Layer 2 of a small transformer language model trained on English Wikipedia (21 layers, counted from 0, width 128).
A neuron adds its activation times its output weights to the MLP's output. To switch it off is to set its activation to zero at one token and run the rest of the model.

Output weights of the MLP neurons that the questions are about. A number n stands for (n - 500) times 0.00027.
n15: 596 608 595 343 405 638 421 422 494 429 423 410 600 595 403 458 583 441 605 585 591 471 530 589 392 509 528 437 611 535 362 368 301 400 460 358 425 363 526 348 464 528 254 382 579 546 589 460 390 596 389 607 485 551 572 466 379 462 494 513 526 503 532 468 520 494 605 431 434 528 606 578 592 461 512 901 697 516 570 369 554 538 568 402 452 482 539 593 506 370 436 477 622 408 477 553 409 714 615 531 365 708 421 390 447 543 400 683 432 623 417 512 515 405 506 348 547 358 467 652 545 474 354 551 670 410 600 622
n55: 324 484 688 438 398 593 356 401 470 500 490 338 459 509 398 337 466 350 367 379 596 318 514 562 641 812 464 586 433 598 514 586 293 524 212 481 424 741 299 618 462 704 612 534 728 269 434 212 515 556 168 288 528 672 445 337 584 275 428 564 464 432 696 392 554 515 556 96 326 355 239 583 901 793 577 467 363 360 521 787 546 389 374 807 693 630 347 481 704 196 570 394 560 505 413 406 351 344 307 345 518 486 602 397 504 779 281 448 431 495 334 410 709 340 552 347 757 332 599 471 743 320 773 155 740 588 272 694
n78: 451 192 518 831 477 773 491 367 423 514 322 349 441 224 644 335 537 554 432 120 786 484 178 700 437 387 405 569 381 487 656 573 591 643 517 645 271 214 433 631 468 283 556 278 317 425 386 650 553 633 645 342 734 459 86 519 500 428 701 637 316 593 134 500 678 500 467 523 443 552 303 610 635 426 542 473 505 414 256 451 495 510 433 530 453 304 537 817 570 551 558 482 668 544 460 324 190 584 625 606 654 396 593 612 770 453 362 509 260 547 411 600 391 577 373 387 491 634 184 352 211 683 710 570 481 442 518 664
n87: 602 315 366 510 418 480 514 593 690 386 413 234 132 126 421 575 510 692 335 556 414 864 421 565 744 371 321 505 294 593 540 870 277 429 396 317 700 386 598 450 173 346 577 252 250 529 480 531 411 637 415 358 283 480 236 718 657 810 595 612 763 250 461 559 562 434 743 490 346 476 484 688 629 549 190 540 449 610 673 456 580 505 721 232 844 422 465 706 62 690 622 679 292 574 457 345 566 515 220 421 236 678 316 255 629 346 364 525 577 325 474 480 455 688 401 432 490 540 470 520 328 305 352 791 363 702 587 587
n102: 425 437 262 624 301 636 723 298 500 532 526 505 384 48 376 335 616 480 254 703 717 132 525 663 473 632 626 639 392 360 464 351 583 474 650 673 490 526 560 724 758 385 605 266 530 659 510 574 516 215 164 487 929 598 671 341 747 384 510 431 416 479 329 470 646 776 569 572 214 529 208 525 343 306 714 510 395 570 580 630 418 625 334 427 611 390 639 675 547 581 655 33 560 522 781 428 687 773 343 514 480 500 798 403 362 268 452 525 415 928 542 265 382 409 842 373 702 288 556 281 519 606 382 549 764 240 370 306
n129: 311 314 699 415 424 510 335 312 476 362 354 493 735 537 494 585 547 605 568 500 543 546 432 577 418 403 423 487 379 351 441 464 500 654 534 535 461 355 452 429 464 433 400 405 348 381 393 404 697 488 548 492 500 389 455 587 347 672 682 554 407 609 475 548 482 530 509 374 484 531 430 528 484 601 671 519 460 387 327 308 583 665 465 624 341 735 500 327 520 479 468 516 522 676 640 470 359 351 354 500 497 474 424 717 539 497 317 308 286 380 350 442 445 362 594 404 295 513 506 434 512 767 516 423 367 582 392 607
n173: 560 619 531 411 717 578 563 454 425 312 204 460 634 534 183 487 346 526 597 239 478 555 610 341 509 540 667 504 411 496 291 686 597 339 132 465 500 183 670 293 571 545 327 576 543 590 553 514 305 423 486 374 173 487 434 348 396 517 509 574 598 654 530 496 424 599 464 681 389 420 419 586 542 424 460 518 627 523 643 169 505 683 530 311 563 721 487 509 410 348 599 483 911 552 726 645 388 228 558 578 453 390 401 375 471 345 731 697 317 806 691 601 699 636 650 456 661 325 307 720 570 375 580 373 123 781 346 586
n219: 428 689 419 441 528 489 714 674 669 371 560 426 618 418 569 575 628 358 695 425 342 542 399 313 405 446 537 469 417 408 469 438 308 208 585 256 453 535 615 504 512 733 376 741 328 557 379 292 614 557 194 712 304 692 755 423 542 554 492 622 582 496 255 473 481 683 486 637 515 478 777 564 735 664 476 337 352 475 574 318 437 475 178 714 515 485 210 602 424 547 393 515 424 425 523 474 468 368 748 511 489 322 552 412 579 488 439 550 407 532 504 310 504 651 566 452 528 583 469 647 275 398 552 444 455 725 698 254
n235: 333 500 450 424 595 542 355 597 613 489 445 271 326 418 636 536 416 619 443 311 644 630 557 568 538 574 719 406 669 538 518 318 432 529 537 443 414 525 630 440 432 356 412 370 482 666 468 617 586 386 693 482 525 471 357 722 556 426 432 747 394 391 462 437 483 471 416 232 407 446 650 735 510 496 849 493 504 237 385 417 466 701 556 754 520 346 314 396 602 626 594 545 618 397 445 718 598 354 328 390 593 514 562 537 427 412 601 560 482 644 441 561 425 620 592 478 589 348 292 613 477 376 360 442 632 545 252 649
n298: 328 516 556 314 616 486 450 629 803 474 718 386 646 486 434 532 562 479 610 590 640 437 261 606 710 437 443 546 632 521 407 691 416 385 570 472 560 581 469 338 585 513 504 723 663 431 398 424 648 435 556 408 319 489 667 404 490 458 475 642 524 243 382 343 476 370 829 532 705 443 618 435 493 446 342 303 525 507 516 583 599 361 528 803 560 614 685 432 406 454 455 503 637 221 466 487 425 591 380 672 534 623 363 607 415 485 448 465 412 347 449 376 610 556 673 439 585 479 700 720 536 481 419 581 373 516 571 452
n313: 510 602 634 430 486 305 566 514 445 482 271 378 417 450 636 759 743 490 538 677 394 605 624 417 419 317 477 468 367 313 469 455 523 408 717 545 664 604 363 552 549 445 357 546 660 476 479 675 482 497 541 870 356 528 304 413 387 572 427 434 573 496 476 576 503 723 688 434 359 434 365 678 380 425 599 490 364 599 740 497 604 611 651 409 477 391 486 496 404 503 469 544 483 333 450 608 394 525 328 519 564 393 607 385 667 547 482 572 644 547 457 590 497 576 497 310 692 254 627 638 633 432 330 357 394 339 314 392
n337: 599 543 448 298 465 548 529 311 364 476 578 508 475 540 458 504 566 586 515 519 573 423 462 836 83 436 586 370 504 552 394 455 378 615 375 357 273 349 727 316 477 426 414 412 537 632 391 481 250 369 604 692 548 682 678 575 277 534 386 175 420 566 200 627 619 488 664 500 416 421 516 350 435 545 527 842 516 572 521 323 472 436 467 446 457 533 371 599 473 430 415 603 570 347 500 585 519 682 562 398 180 639 512 468 349 547 409 676 313 457 609 459 455 425 353 425 575 313 579 527 577 492 388 460 723 351 732 507
n373: 638 443 504 713 507 421 280 330 481 341 519 569 421 444 463 757 407 643 343 470 581 584 525 377 570 406 472 372 419 286 613 536 441 566 335 692 562 406 532 612 657 313 478 622 479 687 518 317 508 443 569 477 471 602 772 519 446 493 580 508 531 474 454 716 216 619 434 438 560 559 649 380 430 661 193 428 376 523 597 429 441 496 582 683 528 290 368 797 485 524 504 486 585 450 409 490 411 500 392 585 440 435 771 352 780 489 572 352 556 327 530 326 500 359 609 671 633 599 655 500 741 611 591 559 504 441 364 366
n443: 443 411 459 487 662 578 173 678 438 483 611 400 292 492 725 655 517 586 438 576 740 367 599 488 354 396 425 353 559 520 617 233 623 163 512 318 575 454 397 533 521 488 479 424 467 403 425 539 862 443 372 531 192 601 500 621 611 627 584 644 480 202 663 586 619 377 586 550 865 337 428 512 528 685 369 504 234 373 393 589 286 557 504 258 634 463 44 689 453 461 614 548 351 318 625 449 416 619 445 648 327 264 428 642 446 526 330 533 530 513 616 554 596 372 425 732 552 534 475 640 581 505 648 631 276 428 316 350
n501: 546 347 526 539 612 398 528 574 437 300 540 506 500 503 525 774 397 605 601 340 692 532 356 394 651 485 665 405 557 410 524 521 407 623 646 556 530 429 494 412 429 270 594 644 529 374 423 646 444 470 415 767 485 565 378 475 416 544 628 497 395 567 436 374 618 437 511 533 554 483 526 486 596 526 666 491 482 497 447 555 468 500 459 588 556 616 559 467 591 549 497 371 583 450 591 519 485 439 594 575 500 550 427 408 549 619 395 526 662 534 661 497 538 656 471 302 426 608 477 374 563 657 389 585 444 329 721 788
n503: 505 286 454 509 420 777 588 389 735 447 390 230 535 447 625 304 681 546 421 467 486 854 104 574 539 459 342 388 649 495 365 347 311 612 268 440 477 440 555 334 724 348 533 307 336 698 167 529 519 508 471 489 468 365 271 269 450 495 402 479 442 211 509 409 579 793 517 537 862 429 465 478 464 150 604 454 429 676 768 536 862 564 450 424 478 881 314 430 344 539 699 594 276 766 670 543 444 358 292 457 513 744 315 763 530 695 393 665 682 567 352 227 417 454 634 729 486 589 601 363 543 540 527 456 441 725 463 437

Each question names a token from some text and the token that comes next. It shows the activations a of the neurons there, in the order above. A number n stands for (n - 500) times 0.0061.

Then comes g, the gradient of the next token's log-probability with respect to the MLP's output, scaled to length 1. A neuron's effect is roughly proportional to its activation times (output weights . g). A number n stands for (n - 500) times 0.00073.

"They ", then "sent "
a: 730 480 765 519 498 560 493 512 554 492 573 740 490 476 497 636
g: 498 427 689 498 376 578 459 539 565 610 264 507 337 498 487 539 586 528 455 330 479 904 487 408 552 383 591 593 592 614 627 470 562 467 197 287 455 238 537 594 421 415 712 261 527 497 322 367 442 479 520 350 427 488 456 351 558 538 777 545 521 488 587 503 293 507 335 343 506 559 511 325 351 583 425 350 290 617 508 438 578 544 680 448 515 480 566 655 613 726 418 610 572 467 484 714 508 460 429 282 503 604 619 516 678 786 471 449 329 424 462 551 514 473 523 411 501 418 529 566 332 740 651 660 423 544 640 636
Which two neurons, each switched off alone, lower its probability most, in order? n78, n503

"pol", then "ar "
a: 509 473 555 477 496 482 500 490 474 473 487 581 473 476 649 495
g: 449 748 351 402 521 565 406 393 463 527 612 471 142 488 520 400 637 632 695 256 607 595 421 577 502 110 463 375 333 550 511 378 377 520 541 463 712 411 390 411 545 636 512 412 543 480 607 557 570 639 549 513 486 569 297 331 335 515 523 464 621 412 484 534 632 673 753 515 500 353 411 669 530 541 609 573 732 379 549 533 636 391 381 461 362 696 537 427 392 615 674 474 279 438 556 196 585 484 541 475 521 447 591 510 520 515 478 247 520 613 418 476 668 441 666 546 604 380 297 380 573 435 750 577 551 645 484 536
Which neuron, switched off, lowers the next token's probability most? n78

"tries ", then "Stud"
a: 519 472 483 498 538 497 497 472 477 473 483 644 516 607 500 480
g: 433 496 460 570 417 528 509 564 503 538 563 486 392 404 380 624 363 604 450 585 604 513 526 455 556 601 788 599 479 543 343 422 553 490 598 359 556 604 552 725 552 223 669 485 497 554 174 281 241 487 496 553 495 492 604 493 683 572 536 558 456 655 406 514 425 354 616 355 610 389 345 428 692 390 527 121 117 563 534 618 458 512 479 538 332 351 532 494 541 547 589 573 648 516 519 633 586 471 655 602 541 455 226 695 338 611 323 457 686 478 675 638 423 273 314 496 494 408 614 548 397 599 629 617 458 447 497 587
Which neuron, switched off, lowers the next token's probability most? n443

"Stud", then "y "
a: 550 485 477 474 498 479 664 474 473 498 477 505 483 487 472 495
g: 555 608 464 646 477 541 238 580 377 643 428 460 486 557 391 524 397 376 338 256 416 614 522 497 543 455 527 276 369 471 328 626 330 442 667 517 460 443 638 509 469 813 574 557 492 631 667 477 402 605 439 562 405 671 393 381 594 627 446 417 531 421 563 551 569 711 744 477 652 499 671 528 288 505 546 661 457 298 392 439 786 651 234 620 565 465 444 484 510 333 520 299 412 616 537 576 682 507 646 798 606 454 379 235 202 484 684 445 489 517 550 510 544 374 481 502 516 658 591 472 493 558 336 384 441 439 427 426
Which neuron, switched off, lowers the next token's probability most? n173

"eman ", then "| "
a: 523 498 500 489 500 474 520 692 476 495 487 659 482 477 501 474
g: 537 574 534 454 558 271 370 660 368 639 504 416 628 583 528 684 268 666 556 699 585 607 553 485 509 310 573 411 534 637 570 391 362 359 271 369 454 658 427 370 518 364 829 735 512 661 549 591 172 695 550 534 648 327 417 523 454 598 520 613 493 398 225 571 647 593 469 638 562 464 585 486 461 537 365 408 406 411 557 539 400 383 373 612 480 529 326 682 445 584 480 570 575 635 488 497 517 501 460 489 444 551 206 335 547 538 680 526 477 574 505 323 611 471 384 382 775 411 410 583 225 390 648 394 515 526 551 432
Which neuron, switched off, lowers the next token's probability most? n219

"cor", then "di"
a: 511 483 475 491 473 482 479 488 500 486 498 577 601 472 749 496
g: 603 413 460 539 372 267 241 621 619 583 410 555 725 572 782 600 302 253 480 571 307 325 586 455 594 231 610 436 367 565 336 456 628 628 504 422 434 643 265 528 551 342 614 588 539 421 516 544 452 510 564 404 500 443 610 430 471 579 538 433 584 470 642 611 569 539 494 743 651 270 363 421 524 398 682 510 551 441 360 615 578 406 526 479 349 542 609 252 591 533 642 361 561 628 367 661 380 426 500 396 286 449 534 281 696 571 458 522 640 491 503 772 607 387 587 541 736 443 423 461 484 450 418 720 540 374 583 477
Which neuron, switched off, lowers the next token's probability most? n501

"list", then "ening "
a: 590 484 493 494 486 474 518 478 575 474 472 545 609 494 497 499
g: 333 534 547 589 657 323 538 722 258 459 368 645 497 592 301 590 440 463 457 519 373 398 466 297 506 376 315 340 402 417 365 412 460 539 480 524 642 597 656 688 670 741 465 468 575 459 547 551 347 324 472 409 444 536 341 380 621 802 507 472 547 494 516 394 549 402 622 471 689 494 733 403 421 409 297 538 632 657 559 644 424 379 426 516 727 491 502 549 614 461 596 434 587 404 689 451 526 405 333 637 355 614 492 347 790 381 493 469 417 624 435 422 453 563 597 526 680 368 465 375 650 194 662 454 541 576 752 468
Which neuron, switched off, raises the next token's probability most? n235

"in ", then "July "
a: 711 497 499 500 500 472 493 495 794 473 476 778 492 490 493 500
g: 503 416 614 574 484 488 706 488 388 494 381 411 426 682 424 505 511 612 590 430 335 620 780 391 547 544 558 420 463 555 663 403 438 492 567 360 690 352 704 606 499 633 305 588 513 607 272 479 277 94 413 645 428 608 522 522 400 549 646 368 610 514 546 626 472 336 500 566 723 593 462 219 354 411 372 518 474 650 602 482 420 544 492 475 407 395 746 572 455 404 499 724 584 445 414 587 498 397 532 632 444 640 341 568 432 461 311 352 684 609 465 834 457 547 219 555 253 503 399 561 522 541 565 463 515 457 525 544
Which neuron, switched off, raises the next token's probability most? n235

"the ", then "ch"
a: 691 496 500 498 498 489 485 473 492 474 889 754 477 479 485 485
g: 639 515 330 514 695 668 858 444 358 518 508 308 422 506 595 410 280 436 559 285 504 545 590 617 553 441 559 624 421 597 693 606 622 435 417 586 634 382 487 578 427 451 626 607 542 622 217 519 489 588 405 631 605 665 580 411 654 462 683 366 356 459 318 504 216 776 661 565 448 425 599 551 629 452 325 521 531 512 705 443 575 544 600 379 344 463 462 399 440 443 425 566 716 584 515 504 352 469 502 361 385 488 647 683 614 496 345 404 500 645 210 587 391 473 491 612 487 373 400 402 545 538 356 233 320 519 517 411
Which neuron, switched off, lowers the next token's probability most? n313

"| ", then "V"
a: 582 499 486 496 494 633 495 477 476 477 481 726 504 573 489 492
g: 568 302 622 465 513 455 450 341 627 455 286 746 670 417 581 703 594 547 495 434 545 562 409 530 254 304 436 492 458 488 472 476 599 552 411 668 699 536 437 472 328 570 471 461 477 570 152 450 607 589 565 295 412 317 497 528 482 487 546 595 594 622 609 461 438 707 465 269 563 273 332 412 596 588 548 409 516 155 611 593 587 436 476 649 418 527 388 485 541 651 510 496 468 494 706 414 646 437 409 499 663 579 302 491 362 285 721 570 467 656 521 350 468 427 354 515 567 737 459 509 608 589 589 866 417 492 509 457
Which neuron, switched off, lowers the next token's probability most? n129

"earlier ", then "on "
a: 624 475 500 472 492 473 473 487 500 497 740 679 487 473 472 726
g: 549 374 476 675 630 538 527 444 424 535 484 523 398 264 544 392 774 682 455 666 333 802 589 641 662 333 461 693 489 540 494 310 401 455 422 495 639 518 584 729 345 430 429 448 386 257 286 606 381 386 636 459 401 558 554 401 535 631 512 416 521 372 401 525 418 721 421 488 750 571 484 395 435 571 467 267 296 450 690 548 530 489 700 569 538 472 477 566 480 543 512 466 644 449 584 488 430 482 502 618 503 637 534 647 676 554 315 613 390 399 270 625 394 696 564 512 385 302 444 427 335 599 286 447 356 564 771 423
Which two neurons, each switched off alone, lower its probability most, in order? n503, n313

"ally ", then "started "
a: 673 495 483 976 472 497 496 499 475 492 475 630 484 482 546 825
g: 493 443 588 636 486 641 502 574 471 486 339 554 570 298 530 445 634 592 451 696 553 507 475 176 629 585 676 720 540 515 510 402 486 514 481 101 696 508 594 598 433 293 666 488 353 680 226 393 420 550 428 342 462 395 528 756 476 611 554 632 688 485 430 607 407 462 345 470 650 326 530 575 485 466 391 405 295 487 522 492 660 486 442 502 468 489 633 721 495 375 415 640 663 548 535 692 539 594 439 700 573 506 496 362 390 511 414 477 529 458 556 790 494 446 262 566 428 361 568 413 480 543 559 238 239 391 560 448
Which two neurons, each switched off alone, lower its probability most, in order? n87, n503

"indic", then "ates "
a: 545 472 497 473 680 490 472 473 479 472 495 530 564 555 473 489
g: 588 648 570 539 287 558 570 650 354 466 496 256 642 464 331 580 507 548 677 560 484 495 454 547 518 604 469 694 409 401 350 439 574 419 605 288 641 443 432 410 449 474 521 642 609 590 362 237 349 407 644 491 449 472 772 502 498 387 437 513 227 451 412 422 361 373 507 328 709 708 329 544 280 349 654 364 405 453 437 737 324 516 555 488 542 652 500 509 578 475 562 649 432 557 441 362 680 652 589 519 562 541 593 526 477 414 511 597 675 625 570 563 628 420 406 466 768 443 743 387 402 590 365 182 581 701 402 459
Which neuron, switched off, lowers the next token's probability most? n102

". ", then "We "
a: 679 499 495 500 499 479 496 481 539 476 476 702 497 480 486 498
g: 377 622 219 358 519 476 457 461 423 488 449 332 410 365 255 608 677 385 403 676 375 591 578 478 460 342 282 435 535 466 553 478 439 650 547 481 297 527 734 430 306 596 443 475 694 330 663 710 581 456 324 490 646 477 502 576 600 442 407 441 509 387 628 551 478 674 368 683 390 571 607 687 464 555 567 789 720 276 425 481 650 569 399 491 555 449 600 378 381 619 411 440 472 533 537 450 630 458 582 664 490 569 635 456 369 427 683 456 479 445 375 461 595 384 628 798 528 375 300 444 640 261 441 777 519 477 586 527
Which neuron, switched off, lowers the next token's probability most? n15

"n", then "ow"
a: 679 500 493 477 498 477 500 500 477 610 473 560 474 473 534 481
g: 533 491 483 479 450 428 508 480 438 651 408 372 604 546 390 666 269 325 662 269 550 479 538 633 635 540 655 580 511 272 448 545 561 679 557 428 459 517 605 400 546 409 540 549 700 522 613 433 384 405 488 375 705 398 521 239 560 662 404 626 735 425 476 490 566 419 558 435 451 584 391 562 494 225 741 372 432 568 610 592 279 243 626 682 663 373 452 355 570 435 605 208 681 487 451 611 640 582 477 556 472 572 354 436 769 239 484 619 473 567 494 598 365 500 434 564 526 381 561 564 730 573 272 602 437 460 417 316
Which neuron, switched off, lowers the next token's probability most? n298

"Def", then "ensive "
a: 487 493 493 472 481 476 484 475 488 474 473 563 588 494 487 483
g: 242 654 596 584 400 505 260 343 538 604 613 455 272 615 491 472 514 466 516 530 974 701 499 393 485 554 584 351 504 431 684 573 308 458 362 638 270 453 664 470 460 675 530 343 359 589 575 576 663 543 531 497 484 657 329 466 423 310 560 463 508 584 481 584 727 374 500 556 449 605 684 323 447 521 520 597 617 529 610 499 534 608 522 411 592 546 460 553 363 381 389 231 360 398 619 548 425 455 370 422 478 786 517 485 452 512 472 406 332 446 414 423 480 526 375 625 650 747 549 333 793 417 391 532 523 518 471 381
Which neuron, switched off, lowers the next token's probability most? n373